Layer 11 of a small transformer language model trained on English Wikipedia (23 layers, counted from 0, width 64).
A neuron's activation on a vector x is SiLU(weights . x + bias), where the dot is the dot product.

Input weights of the MLP neurons that the questions are about. A number n stands for n times 0.0042.
n10 (bias -0.031): -28 15 31 14 12 -44 -7 -11 -66 7 -51 10 -10 11 1 16 18 4 -36 -67 35 4 2 -6 5 -75 -4 21 -7 39 6 42 -18 23 -10 -22 8 22 -3 29 -51 0 -13 4 54 24 30 2 -21 -14 36 18 -28 -6 -8 8 40 -1 15 -9 -12 -15 -12 -16
n31 (bias -0.015): 24 -8 -28 -8 16 -20 -27 -26 2 -17 -13 27 9 25 9 40 -13 -9 -28 8 14 1 -7 28 17 -20 17 -19 -25 -19 -33 19 21 -18 -7 -40 42 -16 -1 30 13 -18 -20 15 21 -51 10 -26 17 -7 6 79 71 9 -46 -4 -6 40 -29 -9 1 -44 38 16
n32 (bias -0.008): 1 44 23 33 -15 80 -13 37 -7 -19 12 -55 -18 -39 -70 -61 -43 -3 -51 -23 0 -14 40 3 10 51 14 6 26 -11 -16 16 5 5 -7 0 -13 1 30 -20 18 -24 -10 -21 -11 -11 10 -9 -1 -34 6 11 -10 -44 -6 34 10 18 38 -40 41 41 -15 29
n56 (bias -0.032): -22 1 16 22 25 26 23 -62 2 -18 26 6 -54 -43 32 1 -39 -42 6 14 1 31 9 0 34 0 -30 -6 36 -41 3 14 -4 20 18 -26 23 -28 32 -18 -30 46 -37 -21 9 41 -36 -19 12 41 -30 0 11 -21 -16 -7 1 33 -55 28 -6 25 -3 -21
n132 (bias -0.022): -71 53 46 9 17 6 38 38 -6 50 -4 -14 1 16 -15 16 -36 2 17 -4 -19 23 45 -33 2 -23 -17 15 28 29 -8 -57 18 -12 3 -30 -20 12 13 11 -11 3 -24 -14 -33 10 -8 -11 11 -5 -26 46 6 7 1 -6 24 -37 21 -45 -59 -5 13 -24
n174 (bias -0.041): -27 74 48 24 -20 -42 36 29 15 -10 -35 13 -31 -41 14 55 -62 -13 12 -18 31 32 33 -22 16 47 -26 -1 14 -14 61 -3 -86 -5 -31 -1 29 34 76 -14 11 93 20 19 -61 40 -65 -14 44 51 -7 6 5 -57 -32 -23 -9 -38 -19 -58 -5 4 -56 -32
n185 (bias -0.022): 36 25 30 25 63 7 -68 5 -3 -39 -22 -43 1 -43 5 -87 -10 -5 23 -38 37 51 24 14 15 28 -33 22 29 30 8 14 -32 26 18 -5 15 13 -7 34 -19 -85 14 3 7 11 -25 16 -9 -32 -39 -15 30 -1 2 -29 7 -41 14 6 30 -6 3 -50
n193 (bias -0.014): -44 56 -14 -22 13 -4 -4 4 -14 3 -10 9 -14 7 5 42 -60 -23 48 8 -4 -7 -36 14 -6 -23 -31 14 -2 -34 -9 -1 22 -22 -4 -5 53 -17 -34 -13 2 1 -54 -27 -7 -44 13 -15 39 -6 42 -12 17 -47 40 37 -42 22 49 54 41 -1 31 9
n195 (bias -0.034): 14 -41 -7 38 31 -14 -9 47 3 8 7 -15 3 -34 -56 -14 -17 15 -60 -37 -45 -16 -42 17 -3 59 -15 -63 35 -9 14 -35 30 25 4 -43 -36 26 -3 53 18 -29 -3 -50 47 3 -3 -10 15 -3 -73 -5 -17 18 30 -4 -23 10 -20 16 5 17 0 15
n198 (bias -0.028): -3 36 2 -4 5 -24 22 15 23 -23 36 -14 8 -29 57 4 0 25 -40 -24 -21 13 6 8 35 -8 -33 5 -2 -27 -38 -55 2 -11 -38 -15 26 -5 66 36 12 52 65 -37 43 5 -35 -63 -3 -10 -32 15 14 2 -23 4 -25 8 11 33 -6 -21 2 -13
n228 (bias -0.010): 15 37 50 -46 -39 -3 0 -50 -21 22 -5 64 7 21 -20 41 -15 13 55 22 -10 -10 -33 23 12 16 -5 -28 23 17 -18 -47 27 22 9 -22 -6 30 -26 27 -57 30 8 -38 -34 -51 -27 -61 -32 -10 2 11 0 -4 -11 36 27 27 47 12 17 10 -14 11
n253 (bias -0.024): -27 9 -23 6 -10 9 -1 -23 -20 -15 -7 47 20 1 4 -25 10 11 39 -9 1 3 -9 10 -4 -1 3 13 -7 -7 21 -4 -1 11 14 -18 25 -11 6 2 -7 51 -10 -36 9 -57 -64 -51 6 -8 -11 29 -17 -37 -32 48 -8 -7 6 3 47 -2 -6 10
n258 (bias -0.016): -38 -59 16 29 -42 13 37 4 32 -33 22 4 -3 2 34 12 23 30 19 -35 24 -1 -7 -1 61 4 12 -15 -20 -63 28 -28 10 -7 24 28 17 13 -58 8 3 7 -13 -20 10 1 30 -36 -7 5 20 2 55 46 -37 -31 -35 -9 13 -28 14 -20 42 -28
n273 (bias -0.020): 51 17 93 1 7 -27 -4 -24 27 2 -25 -20 21 -5 3 33 -14 28 27 26 -3 -45 -21 -33 -79 -16 -8 -52 -14 45 -34 6 28 0 -10 -34 1 -37 7 12 -18 73 -64 4 14 -17 20 31 10 30 -37 62 11 -19 5 40 -42 18 5 -20 32 -44 -42 17
n305 (bias -0.017): -48 12 -14 28 3 7 24 -25 -22 -5 2 -5 12 -57 41 10 -13 13 84 -14 13 -53 32 -36 16 -33 8 6 -8 -7 -23 -35 -23 -48 35 -15 -1 -13 44 15 11 34 0 -20 9 16 10 -37 -16 36 7 33 32 40 10 29 27 -8 60 9 2 -51 -16 3
n306 (bias -0.030): -6 16 -1 22 34 8 -32 81 2 11 26 27 -45 15 -17 6 -1 8 6 12 -11 -20 -19 30 19 22 25 41 -1 -34 -20 10 -19 -3 7 -13 6 3 -32 1 1 -40 18 -56 5 29 -31 7 -3 -59 32 -1 21 -4 -57 8 -26 22 6 -8 12 -5 -3 -12

Each question shows a token from some text and the vector x that enters the MLP there. A number n stands for n times 0.051.

" life": 12 -3 -35 0 -18 33 -31 -19 -60 14 -2 11 -22 23 17 -30 -15 -2 -4 35 16 3 35 -20 -19 9 -19 1 -31 -23 5 -8 -3 8 -1 8 12 -7 -3 23 -12 24 52 25 -15 -3 -5 -1 -20 15 -5 -28 -3 11 -1 3 3 29 -24 -9 8 40 45 -10
Which two neurons fire most, strongest first? n56, n253

"=": -6 -25 -3 10 21 30 -31 -7 -51 32 26 0 -23 26 14 -10 -1 11 -8 -12 -6 -23 18 -3 -42 -5 7 -8 -18 -4 -5 21 9 30 -1 15 -37 0 -23 1 8 34 52 10 -21 5 1 14 -8 -4 -12 -26 -35 -21 26 -10 -24 28 0 22 -13 32 22 5
Which of these neurons fires most? n195

" Kar": -9 -18 -25 -35 -27 33 -25 -3 -5 12 68 0 42 35 -2 3 -21 14 -1 10 -2 10 16 -7 -53 -10 -7 19 -38 11 11 8 -13 32 -26 24 -2 -11 17 6 10 6 28 7 7 10 -15 31 -29 -14 3 -25 9 33 -7 -1 -3 -3 -5 2 -13 -34 2 -25
The most active neuron and its activation: n198, at about 0.083

"\"": 14 4 -20 -14 0 3 -31 2 -1 -15 18 8 3 -13 -4 -30 1 11 25 10 28 -18 44 -53 -60 12 8 -9 8 -28 -12 -3 0 6 -14 33 -24 -24 -11 -7 -16 24 40 38 -14 -10 31 23 6 15 -21 -28 15 39 -19 -1 -3 -4 -11 19 5 13 -2 14
The three highest activations, in order: n273, n305, n185

" |": -24 -25 -33 -48 35 19 -23 14 -20 12 31 17 18 -5 -6 -19 8 1 9 18 9 -15 46 -3 -56 5 -5 10 -7 -23 -21 14 -11 33 7 33 1 -13 -2 -32 1 24 22 11 -37 10 9 -2 -4 -12 6 -21 -32 32 -7 -6 7 12 -6 33 14 9 3 -1
Which of these neurons fires most? n306

"\n": -48 -12 -19 -15 20 11 -15 -7 -18 23 10 14 -14 -4 3 13 5 -10 14 26 7 -7 39 -14 -75 9 3 35 -24 -6 -16 13 21 21 -7 10 -19 -1 0 -6 3 6 38 8 -36 -9 -12 4 -9 23 -13 -25 -22 22 38 -18 -6 33 -12 2 32 -18 13 -1
The most active neuron and its activation: n193, at about 0.22

" 1996": 3 -26 -11 -28 -32 4 -30 -32 -16 -28 7 30 0 -3 -19 -12 1 -3 -3 14 23 -18 35 -31 -8 -15 11 -7 -10 -34 8 3 3 7 -1 52 -16 -10 20 5 25 34 36 16 3 -25 26 11 -19 13 -31 -29 20 25 29 -34 5 -9 3 9 -2 19 23 21
Which two neurons fire most, strongest first? n258, n305

" Tor": -2 -27 -26 -46 -16 6 -8 -16 -7 31 47 7 42 31 -10 -1 -37 18 -20 23 -14 -16 17 5 -49 -11 5 -1 -45 0 15 18 -20 19 -26 29 12 -8 28 1 11 12 26 8 10 2 -23 26 -30 -1 15 -21 12 23 12 3 3 -1 -8 22 -15 -7 6 -29
Which of these neurons fires most? n198

" 2022": 16 -23 -28 -31 -29 -9 -31 -11 -12 -29 16 13 1 17 1 -16 -6 11 7 8 7 -13 23 -47 -40 -14 -9 -12 -3 -29 20 2 -4 17 -39 47 1 2 11 -23 21 25 14 5 3 5 35 17 -8 13 -34 -21 2 32 32 -19 12 13 1 21 6 12 38 12
Which of these neurons fires most? n258

"ova": 33 -24 -27 -43 -11 9 -1 -4 -39 17 50 35 21 7 -18 -17 -4 -12 15 10 11 -13 40 -14 -35 -12 -18 -6 -19 8 -8 -23 -13 -4 -34 28 13 15 22 -12 15 21 39 -14 -14 12 6 17 -25 3 7 -33 27 9 -11 -17 -14 -15 -2 6 22 28 15 8
Which of these neurons fires most? n198

" Ro": 3 1 -24 -12 -36 47 -26 -2 -19 11 46 1 36 19 -9 -6 -17 -7 2 53 -7 -12 45 -11 -50 -18 14 -8 -60 -8 9 18 -24 5 -29 16 -18 11 17 -5 -3 12 -2 5 -3 17 -7 12 -22 -12 14 -16 -1 44 -1 22 5 10 -12 3 2 -9 14 -10
Which of these neurons fires most? n305

" the": -16 -35 -24 -30 19 1 -14 -19 -40 15 28 9 -13 22 12 5 -5 -3 -26 38 4 -13 44 -18 -47 12 15 -3 -40 25 -12 19 -12 29 -13 27 -14 -3 11 -1 -5 -5 -2 -16 22 9 65 -10 -10 -9 -8 -20 8 33 -13 -2 9 -11 -9 18 9 16 3 -1
Which two neurons fire most, strongest first? n10, n31

" dance": 0 6 -32 -32 -18 2 -35 -31 -16 35 -6 26 26 18 -1 -28 -39 -7 -5 43 -14 -10 41 -37 -36 29 -1 -12 -26 4 13 -13 -21 28 -5 30 20 -5 23 4 -3 8 24 -8 3 17 -6 10 -1 14 23 -22 13 -3 -6 -1 2 -14 3 5 9 40 24 -38
Which of these neurons fires most? n174

"oo": -9 -3 -23 -32 -33 20 -35 -15 -32 30 56 -2 29 37 -15 -7 -23 20 3 17 -12 -9 41 -12 -54 -13 9 4 -45 7 11 -13 -6 5 -2 23 12 -4 -15 -19 23 1 5 36 3 8 5 11 9 4 9 -1 -2 35 -23 -3 -3 -6 -28 -9 -8 20 31 -2
Which of these neurons fires most? n31

" group": 8 -27 -16 -1 -20 28 -55 -5 -3 8 28 28 7 18 19 -17 -15 5 3 6 -19 9 43 -20 -61 11 5 -11 -54 -4 7 6 5 35 -32 36 30 -11 -3 -12 -6 8 14 3 -14 -15 15 -3 -2 25 14 -9 1 40 -10 5 -5 -5 -36 -6 -10 28 12 3
The three highest activations, in order: n31, n258, n253

" 4th": 16 -18 -18 -28 14 41 -34 -30 2 -19 28 10 0 19 -5 -4 -3 32 -7 44 23 1 44 -11 -65 10 -14 -8 -9 -1 -5 -6 -42 18 -12 4 10 9 -3 -21 24 -17 32 -29 -19 -1 13 3 -17 -3 -9 -24 -9 19 28 -10 18 7 -7 31 3 15 -4 1
The most active neuron and its activation: n185, at about 0.47

" song": 0 -33 -26 -30 -9 24 -45 -9 -19 -5 -12 10 -1 8 5 -46 -21 2 -1 15 10 -14 48 -27 -45 3 9 -1 -28 -17 10 2 -6 19 -20 39 18 -19 -4 21 -10 24 9 4 3 -12 15 20 -7 26 19 -16 13 42 -10 16 -27 9 -13 12 30 39 14 -6
The three highest activations, in order: n253, n258, n32

" Calgary": 21 -20 -12 -61 -30 14 -38 -10 -21 9 11 13 20 52 18 -11 -33 4 8 3 14 -10 54 1 -41 5 11 5 -31 -5 27 -19 -14 -5 -11 25 13 -11 2 -16 12 3 16 -17 -13 0 -11 17 -20 -9 6 -22 9 48 0 0 3 -2 -10 21 16 25 24 -12
Which of these neurons fires most? n228

" Af": 11 -17 -26 -12 2 44 -20 -21 -34 14 49 -1 21 37 -10 -6 -16 14 -8 36 -5 12 6 -9 -67 14 5 5 -35 -16 26 -11 9 -12 -3 8 -21 -3 26 12 12 -24 34 -3 -17 14 -21 30 -38 -10 4 -4 7 -7 18 5 -23 25 -14 19 -7 4 16 -13
The most active neuron and its activation: n306, at about 0.21

"Ju": -20 1 -9 -31 7 43 -31 2 -24 18 27 -14 -7 -2 -26 -13 0 0 7 33 0 -18 34 -1 -70 3 -11 30 -26 -20 -5 -9 4 30 2 -7 -1 -2 19 -16 11 25 27 0 -27 3 9 20 -17 19 -30 -16 17 38 -1 -16 14 22 -2 14 6 -39 7 20
The most active neuron and its activation: n305, at about 0.66

"ng": 31 -35 -40 -34 6 45 -25 -12 -21 6 20 6 25 35 -15 -10 -1 34 1 20 -20 -8 26 -19 -78 0 -5 -6 -10 -13 10 -20 3 12 -23 -11 10 -3 -11 15 5 23 39 18 -2 19 27 10 5 -9 3 -27 -12 22 14 0 -6 14 -25 -6 4 8 5 -15
The most active neuron and its activation: n195, at about 0.18

" in": 4 -11 -33 -4 0 36 -10 -9 -22 6 16 -7 13 15 -9 -16 27 -14 -5 25 -1 -2 48 -11 -64 -27 1 3 -19 -23 -1 35 -12 18 -29 28 -6 -3 11 -19 -9 22 12 2 2 -9 37 7 10 16 -22 -28 -43 41 -25 -7 34 6 -3 21 -12 12 10 5
Which of these neurons fires most? n10

"ated": 24 -1 -36 -47 -1 43 -12 -26 -50 22 5 0 16 31 12 -12 -20 17 14 23 1 -15 40 -28 -66 -1 14 7 -16 -12 21 -24 -9 4 -15 3 5 -7 3 -1 17 17 11 1 5 9 24 3 -4 -6 -4 -28 3 42 -17 -7 6 15 -17 -22 14 25 8 5
The most active neuron and its activation: n305, at about 0.12

" visual": -14 -2 -32 -26 -5 12 -39 -2 -25 24 0 16 6 8 42 -23 -52 3 -8 37 0 -11 13 -37 -43 16 10 4 -45 4 11 0 -10 17 -15 21 33 0 17 -3 -8 9 30 -1 9 9 -5 9 8 3 8 -16 26 8 -4 3 1 -25 -7 9 0 63 8 -38
Which of these neurons fires most? n174

" Ja": -13 -18 -27 -28 -27 23 -16 6 -34 22 67 -1 40 15 4 -19 -19 3 7 16 2 14 28 -3 -46 8 7 5 -65 -6 18 16 -16 5 -30 23 -20 8 14 10 6 -12 9 -2 -12 4 -7 40 -18 -14 6 -15 6 30 -9 18 3 -6 -6 6 4 -22 29 -9
Which of these neurons fires most? n306